Layer 19 of a small transformer language model trained on English Wikipedia (26 layers, counted from 0, width 128).
A neuron adds its activation times its output weights to the MLP's output. To switch it off is to set its activation to zero at one token and run the rest of the model.
A neuron's activation on a vector x is SiLU(gate . x) times (in . x), where the dot is the dot product.

Input weights of the MLP neurons that the questions are about. A number n stands for (n - 500) times 0.0016.
n11 gate: 557,559,703,352,570,577,409,299,651,345,663,668,468,561,349,285,598,461,709,883,451,617,517,365,472,472,414,476,255,605,525,405,367,674,287,480,387,301,199,383,455,440,699,455,528,616,674,537,302,512,568,720,407,307,353,575,713,816,590,390,446,332,568,544,484,504,524,544,540,216,504,552,621,636,564,516,496,656,516,376,582,265,525,620,807,488,639,365,452,504,285,659,528,496,413,425,492,367,349,271,488,372,690,643,732,549,417,396,370,258,512,471,395,368,410,472,301,428,525,488,685,601,488,744,410,488,536,357
n13 gate: 564,539,615,641,404,307,435,629,367,457,318,629,474,258,480,534,390,431,462,268,626,653,306,618,418,508,702,402,591,620,470,431,534,688,360,594,703,920,542,589,672,333,592,656,549,646,744,470,555,586,323,530,684,442,451,496,444,351,637,250,756,596,604,586,586,689,597,417,474,454,447,324,316,489,444,418,431,637,583,537,424,677,359,623,384,209,534,747,541,563,575,558,541,409,654,253,570,635,591,477,523,478,571,610,580,383,566,437,380,603,587,387,642,500,504,650,485,640,458,396,523,399,493,665,481,500,642,549
n56 gate: 382,642,580,484,520,705,612,537,519,703,427,781,551,449,708,424,345,370,330,364,313,461,488,350,336,614,516,284,413,570,231,588,332,272,302,433,659,473,366,726,460,411,436,346,656,536,633,460,396,437,408,632,297,549,615,477,410,399,334,559,484,268,418,539,734,504,632,453,681,572,319,800,688,496,302,284,352,715,369,411,306,473,341,824,566,454,544,417,410,554,147,553,481,441,481,408,618,519,677,551,571,508,465,591,481,476,462,485,625,568,481,500,286,543,215,496,449,539,400,287,512,508,558,546,381,575,453,587
n74 gate: 751,424,512,504,429,577,391,746,813,375,248,599,435,411,308,652,643,634,477,557,508,580,552,309,267,588,492,519,655,298,272,224,458,527,396,473,426,489,323,405,527,724,320,546,626,739,454,426,620,565,474,451,531,396,426,433,496,473,396,469,301,353,317,618,481,624,443,404,802,348,381,496,462,458,587,198,547,395,678,436,457,412,209,625,302,574,651,473,618,727,558,467,633,612,485,286,488,351,411,264,566,436,565,500,537,558,620,447,512,492,430,546,389,546,655,477,504,447,668,528,504,557,466,474,454,600,389,187
n76 gate: 444,463,390,488,627,496,634,310,343,439,393,836,686,488,551,455,322,453,335,532,763,381,382,551,389,492,346,612,347,492,488,472,659,655,347,624,646,586,476,471,484,642,476,375,528,423,488,694,305,663,543,468,225,372,468,683,587,705,677,327,528,626,599,278,532,504,460,532,476,747,684,329,639,468,512,449,581,447,270,330,738,412,413,480,520,477,327,415,603,425,384,546,709,327,480,336,235,845,448,423,440,571,608,564,330,516,762,410,488,427,400,560,810,389,637,388,544,500,679,451,435,552,353,387,383,460,440,158
n93 gate: 476,321,636,480,700,606,504,492,431,504,504,703,632,413,604,428,349,511,247,449,480,414,591,466,434,778,317,406,342,637,456,639,574,560,524,359,632,358,453,254,345,581,488,215,590,484,648,615,546,441,431,778,641,451,452,454,578,616,820,512,217,388,512,333,527,587,344,586,635,532,189,406,238,488,609,473,432,520,405,426,274,578,557,308,578,454,353,611,633,674,394,444,515,603,619,277,496,418,547,488,472,616,531,484,565,622,416,539,795,349,700,252,371,298,662,218,398,419,528,379,496,391,434,370,389,666,531,437
n139 gate: 528,578,718,504,532,540,508,676,745,561,651,286,602,548,290,645,724,596,484,555,604,453,500,666,461,358,516,556,380,283,416,476,492,439,376,575,687,504,544,504,428,343,577,596,520,435,113,283,190,520,263,426,306,454,724,589,602,590,656,472,395,613,488,170,567,332,402,457,516,556,436,413,536,332,543,609,625,412,604,719,708,694,438,375,733,580,400,572,484,582,611,496,426,420,473,570,668,630,397,852,408,204,480,580,611,416,240,395,672,404,382,404,295,551,576,516,468,562,480,626,440,575,563,550,496,356,461,288
n147 gate: 464,381,712,624,427,652,591,611,454,668,589,314,454,432,447,420,409,350,735,386,522,482,606,570,396,349,504,712,580,543,428,496,425,690,504,418,701,753,482,445,445,280,606,696,578,621,639,507,409,400,528,550,643,591,746,758,500,755,587,388,365,316,582,703,521,486,521,407,599,576,428,650,579,440,436,504,734,504,489,535,750,475,466,577,429,583,435,536,261,422,450,407,390,435,489,349,362,586,612,562,464,557,579,677,347,677,321,451,615,496,583,619,350,216,522,436,421,380,430,327,638,486,603,552,460,540,582,417
n231 gate: 582,440,772,696,362,605,634,604,538,470,381,584,469,597,512,516,504,684,512,473,688,239,516,538,458,427,473,492,383,577,305,453,339,666,403,384,597,674,504,472,574,477,492,543,699,571,746,477,432,381,697,393,492,819,566,594,343,450,656,484,531,500,500,404,569,656,745,396,363,563,578,442,385,355,745,458,461,594,749,576,516,515,496,587,492,436,488,851,450,591,655,541,347,465,477,519,944,396,566,664,683,511,461,652,590,481,455,424,476,707,474,609,558,706,640,361,485,272,378,417,176,488,331,297,473,422,419,617
n11 in: 604,448,335,437,394,467,315,440,630,488,411,436,319,392,496,433,768,625,479,771,332,405,626,819,430,607,559,732,283,504,684,693,578,124,295,616,480,654,396,585,433,471,445,680,582,572,327,462,589,504,459,610,616,540,379,403,603,394,442,713,521,459,360,369,652,175,274,550,537,517,458,665,743,520,303,741,698,433,521,410,630,645,380,315,488,464,479,588,747,582,504,555,459,388,476,840,581,590,317,316,396,708,620,483,448,583,346,638,564,676,416,579,488,651,212,240,508,634,572,542,467,393,360,448,454,633,624,367
n13 in: 461,278,563,587,500,371,571,597,473,541,648,637,485,246,541,516,661,496,598,496,429,666,647,580,504,748,406,617,418,674,480,484,577,203,465,504,406,142,574,564,591,273,695,378,631,159,423,539,413,384,653,603,329,402,410,466,354,673,359,574,453,473,431,323,427,175,627,674,489,236,527,666,651,592,481,263,385,709,398,550,630,446,407,393,581,609,429,492,318,462,496,552,661,461,492,679,456,465,293,547,770,515,570,504,492,637,291,706,428,457,433,523,488,454,610,364,609,271,587,592,610,500,396,542,512,422,670,328
n56 in: 464,376,753,644,319,358,545,564,357,326,532,518,333,718,298,459,639,693,232,350,356,249,621,638,597,270,755,624,491,654,764,356,658,613,558,372,602,409,460,673,460,587,333,688,627,374,685,415,678,544,378,295,694,427,701,500,662,684,513,732,477,330,430,461,720,255,583,641,618,284,225,447,390,688,627,718,441,379,246,417,777,549,440,604,751,556,625,781,513,474,748,733,373,433,660,647,578,570,553,813,375,565,522,504,513,411,422,535,509,334,683,518,465,307,464,465,597,426,550,632,370,452,592,612,504,447,822,611
n74 in: 352,732,386,423,537,424,695,529,324,473,475,326,666,624,517,614,464,465,536,540,395,429,412,590,691,695,609,468,327,631,407,573,734,691,480,556,492,465,432,594,645,405,561,528,405,325,369,443,360,472,512,449,528,438,572,422,551,634,673,307,269,594,737,575,111,693,694,540,524,358,468,508,750,543,437,626,516,367,399,248,689,596,488,374,623,654,532,440,512,264,572,481,149,191,333,793,459,484,264,411,532,602,389,560,303,444,594,567,438,347,473,251,603,433,448,297,679,594,516,508,581,377,520,411,408,741,567,432
n76 in: 434,615,382,600,504,438,479,500,375,579,453,500,312,735,710,496,729,552,404,647,604,332,422,597,242,426,367,583,483,709,342,592,692,500,703,537,536,577,740,593,688,622,630,284,426,853,508,625,415,734,314,699,414,260,454,344,684,467,342,558,567,528,386,500,336,351,627,426,532,320,591,496,467,662,312,322,508,425,309,561,550,681,521,911,455,675,529,687,656,439,755,496,679,459,556,589,462,475,504,230,562,306,319,620,560,405,742,524,458,733,555,285,533,549,450,352,496,294,315,618,471,418,398,468,392,575,488,371
n93 in: 602,557,569,556,483,602,676,509,297,254,643,491,634,602,755,474,730,525,619,416,444,546,500,615,403,542,517,382,504,261,432,457,387,556,483,694,439,645,492,522,410,671,642,564,755,448,374,543,549,319,802,633,454,451,619,652,621,542,768,543,551,496,375,262,680,419,408,647,682,470,483,701,605,558,471,330,268,175,207,638,347,483,399,401,538,312,479,538,819,596,260,419,392,627,372,694,688,550,259,432,674,629,521,449,288,640,475,479,452,423,468,597,425,300,891,698,479,831,427,522,491,529,433,582,317,568,315,351
n139 in: 496,553,347,528,556,480,472,630,512,443,629,463,566,381,542,925,639,642,409,527,979,480,579,815,555,496,671,622,460,386,504,480,504,271,460,394,489,508,445,621,644,477,625,607,566,528,304,364,361,414,272,597,437,515,508,508,555,624,671,603,276,616,641,254,731,488,684,720,384,476,595,535,759,686,535,601,681,588,631,340,448,567,439,548,621,470,568,345,426,318,524,368,411,548,565,523,692,586,346,591,484,411,496,869,424,452,477,276,524,480,379,464,379,465,175,461,425,581,480,674,512,492,543,695,484,544,449,349
n147 in: 523,417,461,457,555,508,395,540,425,643,641,385,447,473,447,484,461,474,631,466,496,356,267,493,588,500,454,278,635,454,608,519,682,317,754,378,647,695,719,272,392,579,320,323,629,687,508,616,470,519,500,568,630,563,631,467,288,628,523,461,605,549,258,504,204,500,417,523,504,291,531,496,546,515,485,376,469,670,589,485,674,576,746,232,614,456,743,531,432,669,355,452,485,381,224,493,437,337,588,685,231,575,336,596,574,427,522,571,413,581,338,308,508,481,485,481,347,110,640,281,512,508,371,515,727,508,534,496
n231 in: 344,585,471,293,830,578,250,458,725,571,618,419,399,471,700,309,471,691,434,439,786,520,414,644,549,590,219,393,409,565,529,371,484,742,566,549,504,636,504,559,488,367,337,504,415,429,382,678,636,704,556,472,423,591,174,770,536,403,768,657,413,387,468,585,297,735,642,374,540,541,274,500,549,641,459,347,479,479,484,439,525,320,572,646,345,634,657,628,716,544,651,469,508,434,564,628,606,260,734,781,484,456,577,467,555,595,552,476,521,661,480,578,496,625,591,467,684,504,358,525,252,305,370,512,195,352,699,344

Output weights of the MLP neurons that the questions are about. A number n stands for (n - 500) times 0.00086.
n11: 335,561,574,382,462,737,283,795,449,491,361,416,486,437,505,273,192,396,463,386,769,518,477,610,313,682,363,840,314,649,591,487,751,559,459,719,732,288,334,952,469,561,366,454,719,563,510,483,419,602,437,459,612,649,504,624,619,424,454,482,532,365,658,379,688,459,486,481,574,479,202,509,307,825,545,567,569,642,368,225,510,845,286,786,679,339,341,522,406,686,491,221,521,594,597,444,443,465,788,630,374,598,344,273,588,619,716,441,659,477,252,535,746,565,689,333,430,529,474,364,686,334,694,227,361,529,509,468
n13: 566,632,478,443,702,599,632,640,491,564,379,662,505,67,305,504,533,605,487,408,410,683,224,569,435,449,491,519,545,303,734,584,597,359,496,553,451,268,482,476,389,567,604,157,120,327,652,397,605,684,418,597,353,611,581,295,469,514,532,439,410,357,589,589,296,226,459,531,700,618,801,504,330,425,504,651,230,258,703,331,565,523,405,557,543,530,658,653,732,612,616,433,584,733,491,426,610,332,486,666,663,367,315,281,237,425,509,122,667,531,389,551,617,608,495,639,572,282,460,668,617,408,596,421,746,537,459,712
n56: 401,596,622,389,485,486,514,478,343,390,395,751,402,587,375,722,370,659,863,582,661,551,552,188,427,402,466,731,509,717,732,456,467,301,459,546,424,735,519,320,692,778,751,342,550,641,737,627,546,566,482,287,468,344,635,423,682,621,567,431,410,381,375,407,603,528,631,278,505,392,457,583,346,469,459,455,761,466,634,322,549,510,214,295,505,779,397,518,291,69,388,495,336,400,688,552,479,456,769,367,338,459,477,382,481,342,355,380,446,575,392,532,177,715,312,500,335,161,653,746,334,437,31,189,401,607,495,626
n74: 463,473,425,465,477,487,464,504,567,500,500,576,749,414,597,676,538,687,596,482,273,677,240,551,454,679,288,769,740,452,404,272,758,526,336,572,496,645,459,363,746,658,620,317,530,444,573,381,569,335,702,504,804,459,339,674,570,791,525,634,718,655,601,310,553,653,473,460,421,648,473,326,445,359,333,333,439,468,492,543,375,619,568,685,380,526,422,551,560,370,575,605,635,513,620,410,540,588,963,496,558,559,380,225,553,247,588,367,675,726,513,559,298,537,477,460,416,439,704,259,478,695,68,500,416,512,219,872
n76: 204,195,234,644,623,460,439,702,467,805,340,529,562,661,505,317,427,517,432,306,370,374,696,672,567,424,420,412,421,383,409,366,391,341,662,282,592,825,585,573,458,383,201,364,799,576,391,671,442,579,478,468,366,232,562,403,427,571,357,473,398,504,557,284,829,363,585,398,193,266,745,509,684,241,349,682,733,358,697,241,433,495,286,374,576,415,289,500,464,590,399,515,595,433,380,440,567,622,310,444,393,544,780,472,551,373,482,420,620,569,421,513,696,607,288,468,700,388,526,389,143,448,644,573,574,743,170,363
n93: 742,552,248,518,528,522,411,351,570,655,295,341,567,321,595,400,573,474,619,557,611,657,612,543,696,175,448,623,551,726,150,569,459,477,563,321,717,401,415,534,51,448,531,368,393,656,282,316,572,500,362,695,384,419,438,482,509,434,344,356,555,639,478,567,742,587,699,532,532,558,745,532,696,737,629,620,628,608,745,346,755,796,478,320,469,625,351,500,647,184,729,724,508,269,417,427,469,417,227,546,374,717,304,256,385,486,807,618,625,601,540,500,475,367,396,505,748,705,500,635,384,325,270,482,790,370,278,386
n139: 748,509,586,154,481,377,417,379,331,597,219,656,316,702,250,393,327,615,509,565,209,204,642,336,462,387,431,597,468,753,249,551,348,562,637,529,386,528,375,577,459,372,570,616,430,653,561,580,566,413,544,362,408,190,344,617,626,346,846,783,341,513,393,755,500,616,584,459,261,411,634,544,492,568,487,281,374,594,277,544,424,547,496,661,315,562,429,189,531,974,410,378,439,640,486,420,206,466,328,336,445,426,688,387,654,853,608,574,462,853,613,604,461,348,695,536,521,514,281,334,409,533,420,576,373,446,574,451
n147: 703,329,542,443,522,605,890,464,487,342,520,701,618,480,379,350,558,453,429,603,374,529,279,278,443,748,521,741,201,438,579,496,500,459,610,500,500,449,427,496,609,413,699,603,313,593,634,477,377,551,549,574,382,465,552,408,808,530,897,500,517,639,468,294,608,446,427,450,362,196,436,735,597,429,395,277,230,470,277,527,688,713,516,607,305,443,448,324,363,761,300,473,447,799,546,535,505,381,637,492,670,452,553,370,450,674,492,790,430,471,343,737,614,621,311,529,417,464,387,645,466,255,598,764,567,462,534,413
n231: 442,110,500,442,631,491,561,378,661,389,447,322,324,305,799,483,423,569,455,243,431,531,592,751,491,476,560,636,349,496,509,466,586,383,487,367,660,509,416,772,846,410,465,594,416,474,359,640,567,413,646,370,487,443,749,579,459,467,590,291,807,815,565,233,319,450,542,582,373,295,351,675,690,393,509,456,658,562,591,530,514,756,738,483,566,628,414,391,496,684,300,677,361,733,158,377,653,715,524,431,287,198,456,495,427,568,559,629,756,673,391,465,257,322,696,665,672,534,577,304,220,589,299,738,244,608,365,369

Each question names a token from some text and the token that comes next. It shows the vector x that enters the MLP there. A number n stands for (n - 500) times 0.011.

Then comes g, the gradient of the next token's log-probability with respect to the MLP's output, scaled to length 1. A neuron's effect is roughly proportional to its activation times (output weights . g). A number n stands for (n - 500) times 0.00066.

"burg", then " M"
x: 404,397,549,518,608,468,543,362,507,425,553,385,336,530,352,414,471,694,569,429,511,561,520,409,329,421,507,612,381,464,394,416,450,587,707,533,356,552,453,487,633,438,467,478,531,594,397,470,441,470,502,482,477,700,621,526,502,362,723,646,375,432,515,473,369,411,449,539,468,216,337,367,424,522,455,659,671,460,511,429,511,567,387,410,321,592,606,642,373,683,233,351,517,554,501,420,480,567,466,481,677,492,677,453,402,550,433,484,545,733,523,411,514,601,485,589,554,551,519,325,500,554,623,604,577,407,556,335
g: 678,523,246,532,616,649,300,473,416,629,590,603,607,490,350,427,754,371,564,391,546,333,466,447,437,533,505,399,349,594,792,559,422,390,496,766,443,603,430,567,533,627,584,697,403,355,557,398,545,541,622,598,465,629,690,485,525,827,561,559,713,431,381,939,519,547,209,532,473,427,625,485,285,692,430,532,677,733,348,804,622,544,446,398,843,544,569,447,272,383,343,568,330,387,524,569,724,407,493,336,424,598,650,457,481,688,536,684,587,333,502,800,511,540,482,558,594,589,516,588,435,512,509,589,511,586,475,336
Which neuron, switched off, lowers the next token's probability most? n74

"s", then " V"
x: 490,429,401,529,719,405,489,436,524,450,389,400,520,441,399,481,521,489,501,315,566,566,687,486,420,386,591,574,555,641,472,335,657,457,598,449,550,396,527,583,402,418,468,461,442,546,493,432,584,449,507,476,538,438,641,439,395,585,841,577,422,581,508,430,498,661,501,530,483,252,474,479,425,709,560,575,421,588,390,511,478,473,533,409,309,399,434,592,221,484,521,418,613,552,608,509,521,486,562,466,627,517,446,303,341,556,543,540,540,464,492,451,559,439,485,470,513,659,507,536,579,481,575,809,580,405,413,358
g: 559,494,374,320,663,335,464,452,489,391,359,596,650,308,454,875,566,385,398,469,588,772,525,514,560,447,484,360,524,660,430,432,618,670,418,414,495,544,654,562,618,261,773,510,531,831,473,280,440,712,640,439,425,584,477,532,458,555,422,431,297,698,608,604,499,506,586,698,936,431,464,507,431,719,326,278,467,698,434,652,525,409,486,249,771,591,587,427,474,534,650,404,528,477,715,464,505,559,450,648,531,757,313,383,371,471,553,462,487,543,474,686,505,704,665,610,367,329,430,578,528,664,399,482,687,277,606,578
Which neuron, switched off, lowers the next token's probability most? n13

"leg", then "as"
x: 351,460,536,441,582,458,531,460,480,489,408,539,474,494,548,566,342,622,418,539,600,318,776,436,414,268,550,379,463,569,505,401,471,552,482,646,555,568,603,567,491,597,345,650,562,495,389,640,463,551,519,435,439,504,576,583,589,425,745,611,494,533,401,416,450,587,435,603,307,337,279,573,580,545,713,446,422,550,306,328,548,521,386,507,461,323,584,450,596,492,358,486,798,401,565,620,520,668,652,413,414,445,390,328,535,432,585,452,362,563,691,423,493,451,532,493,516,433,477,517,462,650,589,590,408,579,638,523
g: 688,418,534,424,536,496,409,639,380,576,561,567,646,709,621,508,616,582,295,537,557,389,443,536,493,335,453,716,319,321,626,482,688,577,625,673,326,514,743,688,414,453,726,698,588,518,356,532,509,471,655,514,539,227,536,344,794,365,512,871,378,403,789,410,382,183,436,448,535,554,483,461,414,498,242,608,465,635,597,416,383,362,396,612,291,321,765,585,516,698,563,559,307,166,468,300,423,499,510,418,529,457,533,504,822,413,463,580,575,395,534,566,427,378,454,414,417,450,479,395,366,451,482,406,480,198,538,368
Which neuron, switched off, raises the next token's probability most? n93

"n", then " that"
x: 507,363,405,475,609,534,468,396,522,382,447,579,323,523,337,594,410,467,457,665,395,516,409,301,377,461,528,494,273,603,528,542,458,574,379,436,573,540,547,468,544,364,411,568,857,457,541,552,499,723,474,500,596,520,576,537,406,429,520,551,319,539,428,397,509,511,365,603,474,523,401,633,446,541,361,519,545,464,492,576,465,805,562,345,471,454,351,381,255,409,229,545,425,447,385,568,604,609,484,484,535,454,560,262,431,480,544,517,428,595,695,222,429,336,362,404,435,491,463,324,507,462,424,489,437,455,534,775
g: 436,744,496,545,473,726,469,552,403,295,640,341,588,625,464,602,635,442,494,413,541,792,237,522,459,605,414,783,464,429,554,541,589,371,430,233,524,865,531,485,351,415,466,506,574,569,484,547,570,662,345,536,403,537,259,672,444,325,573,548,468,435,406,566,645,731,290,530,485,467,589,398,650,680,702,604,713,646,536,674,377,471,443,509,326,605,337,752,559,360,330,271,459,347,491,637,466,439,484,598,302,423,531,472,463,591,425,713,803,604,622,738,456,535,400,523,572,443,343,665,466,422,365,700,403,527,577,102
Which neuron, switched off, lowers the next token's probability most? n56

"ri", then "o"
x: 362,586,479,552,708,723,531,437,471,705,415,309,514,665,451,482,437,562,503,557,611,386,768,660,424,359,412,720,570,464,365,510,415,560,617,463,393,286,711,559,478,461,392,370,466,438,406,449,559,554,332,498,519,421,597,495,592,458,680,630,374,384,420,469,579,446,568,643,561,413,427,384,479,556,505,460,464,689,423,395,559,640,367,559,576,498,500,413,655,587,377,570,448,286,562,587,450,604,407,415,663,546,630,388,522,321,531,594,410,672,757,477,485,498,410,428,596,617,568,634,454,515,506,580,393,506,391,383
g: 692,563,721,551,379,425,453,656,659,470,301,483,320,512,430,535,414,721,293,553,528,688,483,382,319,442,521,463,567,417,811,302,659,313,532,665,529,518,505,381,484,652,571,543,479,340,533,595,419,558,709,866,259,403,564,548,477,328,551,658,301,582,438,431,636,628,508,467,491,449,98,515,609,516,419,373,388,755,564,653,597,698,748,393,659,440,430,592,619,607,158,810,298,482,419,634,416,563,482,497,394,723,377,489,373,610,477,607,424,564,402,617,436,436,365,476,448,345,663,404,555,403,607,682,507,632,311,472
Which neuron, switched off, raises the next token's probability most? n76

" |", then "\n"
x: 472,390,375,480,439,513,455,304,587,448,471,399,542,557,419,448,506,544,587,640,538,535,384,439,456,380,723,687,471,421,500,427,438,426,551,514,462,484,529,523,660,489,483,583,572,526,365,426,513,463,472,444,516,655,533,599,461,501,584,588,342,602,655,530,510,415,450,485,452,283,458,603,436,556,523,563,531,494,338,550,470,566,580,574,384,579,500,524,293,538,475,390,598,614,586,451,775,605,557,568,631,436,438,275,260,556,487,508,516,608,665,414,735,399,553,299,513,760,418,638,421,516,550,529,406,512,489,459
g: 450,480,514,455,201,532,592,349,407,353,443,712,698,666,612,744,569,548,720,787,510,377,569,379,651,448,542,452,437,630,421,595,582,685,587,494,526,398,491,519,536,773,355,438,793,502,249,377,521,613,604,876,575,726,560,752,502,407,547,563,293,355,402,311,268,417,477,414,359,563,443,503,519,561,461,369,457,516,706,489,484,356,377,670,425,571,456,413,550,674,585,648,610,474,620,319,373,569,533,766,526,319,414,404,675,701,529,545,556,618,572,248,453,239,477,209,627,700,384,371,601,401,478,475,411,621,540,375
Which neuron, switched off, lowers the next token's probability most? n139

"p", then " of"
x: 603,278,282,612,449,538,527,547,453,582,687,443,387,595,331,355,538,542,571,596,757,456,570,503,397,608,618,626,402,473,403,488,422,584,523,465,501,387,486,782,545,407,469,327,695,570,344,480,340,552,502,559,515,695,407,625,246,355,580,580,380,507,583,371,703,524,618,483,398,431,414,710,491,564,610,627,489,494,458,537,435,768,598,443,473,613,568,506,454,452,453,429,474,506,495,564,578,573,490,592,567,240,552,458,657,434,693,606,463,675,590,500,492,544,579,391,479,458,418,467,471,468,613,528,565,389,511,633
g: 677,453,184,598,447,669,366,310,368,408,252,544,579,557,419,721,555,643,385,485,446,474,570,362,448,443,436,538,443,669,417,461,403,368,531,605,709,677,385,785,565,478,666,292,516,531,464,185,518,347,569,555,548,667,525,535,440,448,289,564,493,281,487,320,433,589,259,407,366,403,510,464,423,203,571,497,411,433,503,340,307,616,727,440,589,620,305,327,262,371,530,562,508,647,319,490,442,575,686,729,340,557,306,488,236,305,516,617,462,237,850,571,481,361,458,449,756,471,499,520,673,356,476,455,451,509,400,503
Which neuron, switched off, lowers the next token's probability most? n231

" 20", then "."
x: 450,426,263,461,427,370,507,405,555,495,480,505,560,710,452,279,387,541,493,628,620,399,281,587,352,404,585,570,411,515,402,522,502,632,519,573,387,538,440,527,748,498,471,577,522,502,240,553,427,536,392,456,573,576,479,566,401,357,514,493,393,532,571,576,482,409,580,535,432,281,438,472,516,491,564,523,444,387,416,559,569,660,459,477,400,497,424,526,295,603,321,442,587,521,567,439,583,548,855,569,583,625,493,251,563,553,428,520,439,728,533,596,478,560,538,502,584,692,518,530,601,417,609,598,497,499,516,349
g: 349,520,601,390,360,310,471,558,309,699,672,322,438,568,608,534,570,547,486,740,466,428,294,398,649,380,541,562,308,393,613,490,397,230,479,698,352,420,403,521,598,539,283,658,716,123,568,546,507,263,697,613,545,776,495,594,386,382,563,513,554,481,687,644,485,882,635,477,294,374,415,532,691,657,530,376,423,341,523,462,481,298,572,355,493,575,424,300,432,464,469,452,635,569,477,709,522,303,472,481,647,449,711,622,666,534,531,710,388,185,390,331,550,368,580,427,727,287,543,551,526,290,449,421,480,549,448,532
Which neuron, switched off, lowers the next token's probability most? n13

"ha", then "le"
x: 446,497,465,326,296,407,574,389,484,643,290,545,409,553,352,457,303,427,416,548,319,657,659,427,452,638,562,600,570,273,482,529,376,455,539,561,492,400,512,437,485,705,504,340,634,320,417,512,589,510,583,415,478,562,454,414,359,471,530,410,310,494,513,339,449,345,507,631,411,277,541,438,443,515,564,549,504,467,696,532,342,619,348,453,492,545,467,317,379,451,466,432,389,634,594,579,344,554,599,215,481,499,632,501,560,553,398,528,419,635,360,551,620,432,404,447,652,516,617,530,351,564,543,698,517,493,454,569
g: 451,573,613,554,328,707,663,548,588,242,464,248,230,634,530,443,217,536,453,424,724,507,503,442,557,376,432,583,609,469,664,373,252,167,258,324,490,568,105,667,506,560,487,599,457,572,553,584,461,700,559,661,618,492,673,425,365,206,549,710,606,426,366,529,589,445,173,323,388,510,564,417,500,779,504,592,314,388,507,362,609,529,472,662,341,548,398,490,493,524,471,242,368,579,519,473,520,389,367,695,343,345,545,508,461,315,753,597,366,655,670,521,436,556,468,566,668,444,506,661,540,614,620,526,631,509,544,439
Which neuron, switched off, lowers the next token's probability most? n74

".", then "99"
x: 451,405,412,529,503,559,404,536,524,665,357,477,542,685,395,480,564,659,566,638,511,564,259,515,451,531,597,586,517,504,366,449,428,518,531,720,394,437,479,436,842,474,386,511,509,387,478,359,651,656,494,505,566,500,517,522,394,398,520,400,367,558,524,547,433,478,498,576,459,303,534,439,510,447,553,611,403,398,446,509,405,596,525,510,445,584,474,548,465,488,355,364,553,464,602,436,637,586,671,526,783,535,466,228,342,474,507,382,446,648,628,623,548,549,594,361,528,620,621,626,688,546,636,480,558,606,414,388
g: 632,634,394,487,617,465,461,588,576,522,432,567,541,426,437,572,830,261,612,465,482,466,583,197,409,415,444,250,598,485,350,503,353,538,377,415,477,692,539,435,481,380,405,371,505,559,500,495,378,618,582,886,570,438,491,447,631,606,475,460,594,296,643,304,515,452,476,311,514,525,495,387,777,468,537,287,512,498,536,633,363,481,458,641,114,684,842,687,734,245,435,334,525,325,305,396,514,408,474,505,641,451,403,484,499,748,502,622,350,469,261,695,606,220,525,412,453,684,544,454,347,538,226,532,409,637,660,485
Which neuron, switched off, lowers the next token's probability most? n74

"ar", then "ly"
x: 461,320,364,533,554,428,568,436,487,447,347,467,434,562,452,364,411,365,474,419,549,527,484,399,286,284,466,565,404,302,351,658,518,586,515,582,439,658,396,570,639,403,461,512,665,459,359,613,317,677,513,722,294,618,377,596,616,398,597,626,374,534,490,725,520,314,497,675,483,279,336,626,422,589,520,592,476,380,452,435,573,466,463,433,421,439,370,513,333,545,589,494,500,551,387,525,679,490,606,376,476,522,489,259,573,354,469,407,448,617,671,501,596,494,469,344,373,528,486,495,576,446,521,531,481,477,516,646
g: 234,415,494,200,425,369,543,281,560,638,258,507,479,641,511,578,589,269,655,602,637,511,459,602,280,458,596,576,531,593,597,416,351,410,571,410,447,379,201,606,437,581,519,378,461,569,545,546,494,292,669,597,342,355,591,319,725,406,537,344,576,530,492,515,651,603,222,672,533,488,593,656,358,675,621,523,245,520,496,609,674,642,173,372,693,470,319,286,287,469,558,295,622,834,448,500,585,575,549,745,683,404,450,450,411,328,387,491,457,406,673,448,512,706,384,628,338,392,413,501,255,511,534,346,503,513,397,609
Which neuron, switched off, lowers the next token's probability most? n11

"ment", then "ation"
x: 394,336,395,626,603,653,336,388,425,593,362,441,619,636,327,428,380,610,523,569,393,440,400,411,354,452,568,697,349,603,546,562,582,412,433,354,571,668,472,249,616,422,510,412,848,568,515,492,504,611,495,490,529,554,570,571,605,450,571,561,439,631,419,604,421,501,398,572,376,356,414,651,451,523,354,555,419,410,432,298,665,655,558,490,396,524,470,629,357,418,307,411,608,503,571,506,553,572,641,542,572,406,440,384,454,466,482,563,538,554,699,371,525,463,295,528,444,372,541,417,465,417,651,616,339,582,572,644
g: 431,670,528,411,512,610,551,445,264,458,326,672,670,469,461,420,583,593,515,476,588,506,420,472,408,698,819,366,476,531,429,718,617,587,456,395,465,601,687,365,291,746,577,547,398,653,684,491,444,783,335,444,596,628,475,788,663,875,488,822,688,448,610,573,557,437,309,655,555,410,352,368,330,715,649,667,501,349,538,646,776,314,570,451,623,583,715,382,460,473,536,653,751,387,338,357,405,462,370,371,591,338,638,572,416,563,526,499,519,231,372,612,508,491,663,408,382,421,318,571,626,428,499,519,493,424,522,354
Which neuron, switched off, lowers the next token's probability most? n93

" system", then "s"
x: 404,264,392,528,503,604,554,288,429,503,448,442,420,609,298,451,342,660,535,634,640,527,320,377,443,413,607,635,476,572,401,494,607,479,546,438,686,700,650,435,626,356,536,529,714,572,386,546,515,593,511,498,435,680,403,570,404,368,637,522,425,530,527,466,558,506,499,597,384,309,503,526,497,491,477,577,435,425,495,536,610,575,390,349,365,647,538,471,502,473,300,395,624,510,407,443,519,603,690,399,716,470,566,252,444,380,481,488,424,549,863,482,514,403,492,508,433,486,503,286,539,478,534,523,381,429,434,594
g: 534,425,484,409,515,325,312,605,666,693,505,520,549,597,577,382,468,364,423,680,610,493,633,513,395,566,485,509,706,570,301,559,264,430,454,500,376,550,606,598,455,322,619,680,694,794,333,763,261,532,363,519,500,566,723,394,742,466,568,250,699,712,387,301,342,246,487,483,700,589,437,604,359,537,400,357,310,456,292,367,589,469,295,368,372,446,509,339,508,456,371,487,329,506,846,489,410,507,472,390,596,510,462,392,624,628,539,276,544,566,407,370,346,358,508,391,394,456,835,474,424,455,451,584,674,384,294,775
Which neuron, switched off, lowers the next token's probability most? n13